Layer 9 of a small transformer language model trained on English Wikipedia (23 layers, counted from 0, width 64). Numbers have three digits each and are written without spaces.
A neuron's activation on a vector x is SiLU(weights . x + bias), where the dot is the dot product.

Input weights of the MLP neurons that the questions are about. A number n stands for (n - 500) times 0.00092.
n3 (bias -0.030): 556421574474540469397859661418597260510385381873775589460572547390504586522546668560406540321632541261403580557464697482434445427568369321333418293836626598519341389220442569606433748357324454
n27 (bias -0.021): 693620374543571371471571440580556650358584220690515551514421545412518546636546616599512356356605423534431490556637555442431593443357393403592524509550457350432601365588490635737412345405369513
n41 (bias -0.025): 438497505451475743340555813676545536465441377399495483393405401333391346719899421473513380400433666595480571523546526429254352519513620507578561484680569591401284576519687405636586487549485682
n51 (bias -0.044): 416691622565513487682551460460258543255470600465515300447653409602585641405411431514506572604691517357599475416544418345360580658538616469672693437693329660555492577334176567314425631239388328
n86 (bias -0.040): 463846610378703630243306498498341380715421393449505628639414379685380624487434025406710648468753634629466686561411625441434459223361584543483533486332387420400454447869347277652640598589580426
n87 (bias -0.010): 457446469500471490632488433366311545402412656378574530382208352390690506555384415389711600567519501616633544646568497444531409484455196453398443450300662745399437592557666621452523587629384709
n95 (bias -0.039): 559575648517424566653448607304564335470328600631379632453268597374560378443343598457563642290278417378248205478615647497333682487591525454519427554707485784509652366567673756508391729334420671
n106 (bias -0.019): 440429480277512542359413341431494249632544442524404667414417460457373616712340345407729273589696782601609416691806507535462405299586733622495338672408378558409416522544425262356713626560508550
n109 (bias -0.023): 629532542542271441360507522458478389570602620489671491368483579549473515538464446536428418420592530539575549535656499429421662161040258592536532540421619656502542605416466592522534571446391482
n122 (bias -0.020): 463522627504701545530603622381432430446558424504409501548486522504511544323589450505520382491262569694522416625419383534630494482584452363430683484547556515380430393736394616592450463514288677
n123 (bias -0.013): 601536520569467562359591566608461408358555456242464577416449357515377654639430556469472468595199420697421413527671244538628418495524579618518586463307613435521285578593611439582481363682413573
n134 (bias -0.019): 731613545513519532492654447465451330435333438321552422512527463518551609430425478504648594483444390657424469447631198653607495424510330625481605489329354545302579470552436464718339628427647443
n140 (bias -0.032): 766489549550464320676702518295658571350546486452424495447569476598504501592605601621547247450616577321574582573653433247517440478451356497460205506520407548637469229401568906726381485294668569
n141 (bias -0.035): 516752548502465390312376402606423409430497492389253381639504575555370885685587291643627425411528570555290345442708524575498353429332544441700566324548464510608573478530630497430543308659587603
n142 (bias -0.009): 444498584709672326367688576424413225399600376352522625464285582459525587497647424418447575513469489498355594324758415568782696616420346561463494367453633506506543561434497685682233492470408406
n143 (bias -0.011): 751531586470327284451621429373505436540333402651485625555424638493397524185526492642565437306442424534481560697632579759516530466383450416509298704544551744322512490444489616501463617528262635
n149 (bias -0.027): 382303426657555303481601483456644372371444553340704578509487500448333509692563400529647548529639627309539351380373307661596636470560485431285618505515755327458332475613592612396518514577511897
n167 (bias -0.011): 431435525329651568610419567503469582504542482553504414556388435487480470537518591562403492540356408357557187573335320461391548772586552322385499705589514479584488358483450498521506702415691656
n171 (bias -0.015): 577532567612379328406568416523573526513307440576514581412471555459512617545545333558645354815673312399558635489578558448399486332704553364329657431495660386500458378441709256582410477540591651
n174 (bias -0.023): 253594655801372531522487582665289542413238375437499583334493563538486460406557528590530673379438478449595429571667320482561364612374436711228438342363642388417474740368441846760286654484294767
n200 (bias -0.007): 322377690251658386611819576393351379417398497521602756533531475580424353599867348524415384373651620295623627763661400599564863405311303620407407468394248458502696509620544534493785282185478444
n205 (bias -0.036): 867668552523557309399306398423375558679392680492460472498635385671455366402551523388549415163539355281505575571482487510458716450486353424545567587523336868493319594868519669612492688144557331
n212 (bias -0.027): 381614524378548705378583692415453433410266401521411565633278512616423396397576519623464399403430502264580588550753440427573549560286430390636511513325468499563398453621478447649691517298573545
n215 (bias -0.017): 545448603563337417635795273562634623471603381453632606385385412536139422517361534713656409379605545390517625566673259514451278526468669458620452587438523651565356473637441538465394547479769307
n243 (bias -0.015): 536619632571698471359303491653346626610360289375529560466665561216483295520427360443772614492533721510640417560544352510247378660521722416615560439590344677336795180632250516534613669215355467
n249 (bias -0.025): 488667576511600422506454368516552369725367545475345428669406645672445449470523370579614583376658424532679623574399433489312452159571345460495521408468603471567620477561311436382713519364675638
n250 (bias -0.041): 381488788483522508474532614648543274392450531454671494413443431444433546436441381508398411607409362411546447560425489477643523602601614508492074620765318703424673474579518584758516558490563424
n261 (bias -0.018): 673772656392392481331539537447642428431667421419522607660426636425301604642519415453419408452461570664303478558573458393489653482346496363662645205385406426463276413617530702485476282632484278
n287 (bias -0.031): 697561484585531662507278396425622414445601443515409691525532398428354609649358466476534442309532598482584409677522335439413390345455646270500612611312511497562333440464594460520573512582655514
n288 (bias -0.021): 571640451569468280659492295428511450494448622710268459654474668364641565478713439533372535527563183397490457498686661511429695481308443491491316578543288675369367529489592553602373560418317379
n291 (bias -0.039): 517508387703430713827689548522471366378442323649602384493199371365490578677485563554741467512492279361520497377493667420662251615699439305480445572397458450369452230655496554592585634626646746
n304 (bias -0.030): 546694649361631544265427766583473621458529423224429571535430353402418566604477537482449498451512847367523372575597536419405621532466641531611311215546475642520389301457557568488613675482234834

Each question shows a token from some text and the vector x that enters the MLP there. A number n stands for (n - 500) times 0.011.

" at": 444331312385515691433343379578643501431577420512456521446477430479713554204535479497397494444622508530447560454500561401571477588498506459626572533632559381449652422380564624451663465475676579
The two highest activations, in order: n167, n27

"ver": 636468282431337674416557454678517388532591602489504568474609533324598512226504616541269418508428508509394740486477522454540653568474465506502496583495517381620560493398568526438564483519514342
The most active neuron and its activation: n109, at about 0.59

"ado": 521490353407451646352475382646621473604583377399410495457589450440625459221465485487308379520446483618367560572463628440573655626521399475565529572494425400559622551426610619387512608490683545
The two highest activations, in order: n167, n261

"pr": 600443353435402667543518449694692412540598543500408566488593480359590434295458536555208472594578520426374753442483547471464503509619492460480551467379481398598531615441522487350638502533546383
The neuron with the highest activation: n287

" located": 374516337504595671297465468535515376496527471490482518462595458370741521165481546623440482420514542627551649539453539470440496709357433481549512437658490374543654476475604507410506493427597554
The most active neuron and its activation: n243, at about 0.53

" in": 509438270462481758493435388578502451536552513486554535440645514480660501147450562556399402495640535499396683420477546401480592574444434427600510548542393368442644405460696572415616478473559530
The neuron with the highest activation: n27

"ure": 613482315387426588408415431634525533524638528444420493459567505404639396289544464446368380535510493648409655594395438505531657659521469503608450479549453298575661360493553496338430573673617599
The three highest activations, in order: n167, n261, n27

" tribe": 529386433476416546272485442535637480576629566437318538447538414614583425228523498554215493551547515627405694608338516514431583644502430448455550456585537472506629470534543431418458531681623523
The neuron with the highest activation: n249

" to": 501255311513492689401453398521587535548483402508526514434525526584498566256467479505382519535670599569360674530328571385634553581578496467669532567524456367359678374450644503442564512511464462
The most active neuron and its activation: n86, at about 0.14

"=": 450476430512491596365500325536736419531505661445480551403489505392673442305383420484461516483566538630389646370394510478480639692636482488508482539535440388395424529467390646490662383644641555
The most active neuron and its activation: n149, at about 0.34

" about": 434340316503527653376543423572463380566464495527430542491522393456478525266557504556323446521594506624404713384330617544534610597612525511638434546595456401354582406381636556463547592496699488
The two highest activations, in order: n250, n3

" news": 495500276424506783397438450549519427454563499419337471464590605380686442155476555567328427548514467608486564547507565499524541630419438606471505422643463439526656380534499617440478508595592560
The neuron with the highest activation: n122

"\n\n": 304398386444569597447407438597544523434521530583476470522551524442655422126537574602451537421569631565510549358512434449471533712503389451451478465579433392493587705431422699427517611473597552
The two highest activations, in order: n174, n51

"-": 431334318300435604403504390473738407505555444402502588479727581470656449212429509534426571601526567463342468446547441554546684619465442442605511553549516414447539542554455609437615479621472536
The three highest activations, in order: n149, n143, n261

" by": 552278416525528687371450408616645498548527454465491580451482494532540436198563494469350405485650597482376626460346558455519548594587470332655570478589481385426666410442568589370551557589584545
The two highest activations, in order: n3, n41

" particular": 571385295473460516276507445559563462522592637497248532475590456467544398223592512518317453590578441690382725562416514540481612577541516505634418536456467433524654545499580454451385528598521530
The neuron with the highest activation: n143

"K": 643432357396445710426468456518777550507684480479402609499574512469709371095431533519393422592458560461430659439497376465525601514477496528521551505498575406507560471444518581394477512439567514
The most active neuron and its activation: n140, at about 0.28

"t": 615489307346503724467427440559631490569641437443377561558633491392740416158402515499293485490477468472453632480555449556567582573500470572553496541453569381548677442512444599369404532543532497
The neuron with the highest activation: n134

" the": 516384329399544514406495303523620491447576574575464536354630515469639429171544575520331655461616472598460643342460611549456517545415516527718340465447508365585638509532568483452558474596514520
The most active neuron and its activation: n288, at about 0.29

" creation": 516461242446489642290488406528527519463665520434372641437502433450642434200514548494331409571549582557411706636396495480524583610473450514608487465560489356591569518512567517373429545629595590
The neuron with the highest activation: n304

" unc": 549467349569246666354509473603608459613604537373481439473676485472527470279645654516316447460573448546317580518582573536528613565448469514553554424529575236573529526597362512476523520394464516
The most active neuron and its activation: n109, at about 0.72

" claims": 563414294507452596388518529555435591539635522478341556442466508410551410282579522587277391516562480708355758469325595558568595639550347539564405434609538400599494520538520451432387533516606512
The neuron with the highest activation: n142

"Co": 488455285414418697476440415509726527493593437440364594394623461410691576191547610440312500658422515495408550381579490494529476566495415548421563472458549447528578652591469583402609566504592464
The neuron with the highest activation: n123

" a": 440314286411675639425402372556621516401566497506328542437552581434716501112564563563423494472612452568460573439499540515476568557420518520696509596469471374571475518501548595392575513496562484
The neuron with the highest activation: n288

" like": 440388319418501616319571309540489428654428486386310558461589440552667400254511611486336516503520593461459677428404569520594663510560496566610597523558594453490567450460592539411494565542661375
The most active neuron and its activation: n205, at about 0.24

" away": 638470324459251594309439500496508515539571507461473607512595448422614408175518501531374578484502455604481606497291574448544597668492482515575516507581640363564607433405637411531511523602608391
The neuron with the highest activation: n143

" old": 599404372420314542310477426512625376510593583421352611471707555511667436182598507454342508622555469538540678488354465456467530569446562519621518517498473417462688495465586487444449476600629513
The three highest activations, in order: n171, n109, n143

" stage": 492433308421392646237404482493521556454678461406430638441633506509664427268501574524303513541459528661465709496339485482530629607494530466530378524582478459622632409484529472422517606615518506
The neuron with the highest activation: n304

" from": 476440344547487672404428391548582496637514527522502477440525461510552443138518469451457515447629538617404608439315653380523542625488480424652496514556495414408684370421698565393595574503627452
The neuron with the highest activation: n86

" as": 505368369462427541446428324534577585589541476322576496345502531512658562218520637468518337510636597510527588445402551501544410535494454459650472509589573269446722527583543513304575532482629548
The neuron with the highest activation: n249

"\n": 346481382484540518469403521506576582436442596557539549543615559501614486150489501608405515414605596544496595372406494511499546613565355466418424389525454314463573660451453737404410678450662495
The neuron with the highest activation: n174

" opposition": 696406298431354580354480498565589591528632558498336568446592548423531411262498458467288451563558486659420653621375532441595480682463416535592549409547459324564657543465524463501403588575483497
The neuron with the highest activation: n261

"o": 545477455398372666421446341504683487542622421413424556506573517512629385154405497466288434508496526502466622481458511461568656563555445450552511534535564512595703448446534615310400496606690541
The most active neuron and its activation: n95, at about 0.26

"stan": 639377305357362560414572323590618479451631472437452484535522468403618610342467506551295491581383554704410737460514516540437488642466532507556507503459578405682583546336516482360547540617464518
The most active neuron and its activation: n123, at about 0.78

" Channel": 509476365356514732354494529465541533480658443532364559474529478447674448154338611527302441541416509576388689511457551492469622570502506460515460465625521521575722407434465572452461497540647544
The two highest activations, in order: n95, n167

"S": 591417301358433720458425415523726528482638501488354623448469460411684419118414556551374456594469571554417638516482418478539633535538476516556544572494636457567580480438514592386471473474545474
The neuron with the highest activation: n95

" organizations": 589341299453417569357503412506494606510546568520369488426461462484652421202483516594386470541524572632419750592430480492495569642509305549438522398615524459600526439596481557375453548728597519
The most active neuron and its activation: n87, at about 0.56

"ili": 525417286424399638378482329644738464524566486443406573512510370578617449306475455469211556561501492549265618559447502452577595641600473480549491492517521422581590503519563513357599501618547549
The two highest activations, in order: n123, n261

" takes": 498443094472501663327411450457470488529573316525429502444543461493583512255517582555471457538604475609465534549344649555690519643588538561591402434573568279534527531526522541524541521444506509
The most active neuron and its activation: n27, at about 0.4

" 31": 558400463317392657392446449351611589534552466386437545459792529399474439296324494507384363572593571492426591393546495526533499656500477586625554477486414484491642566324575560452586641581621464
The two highest activations, in order: n106, n51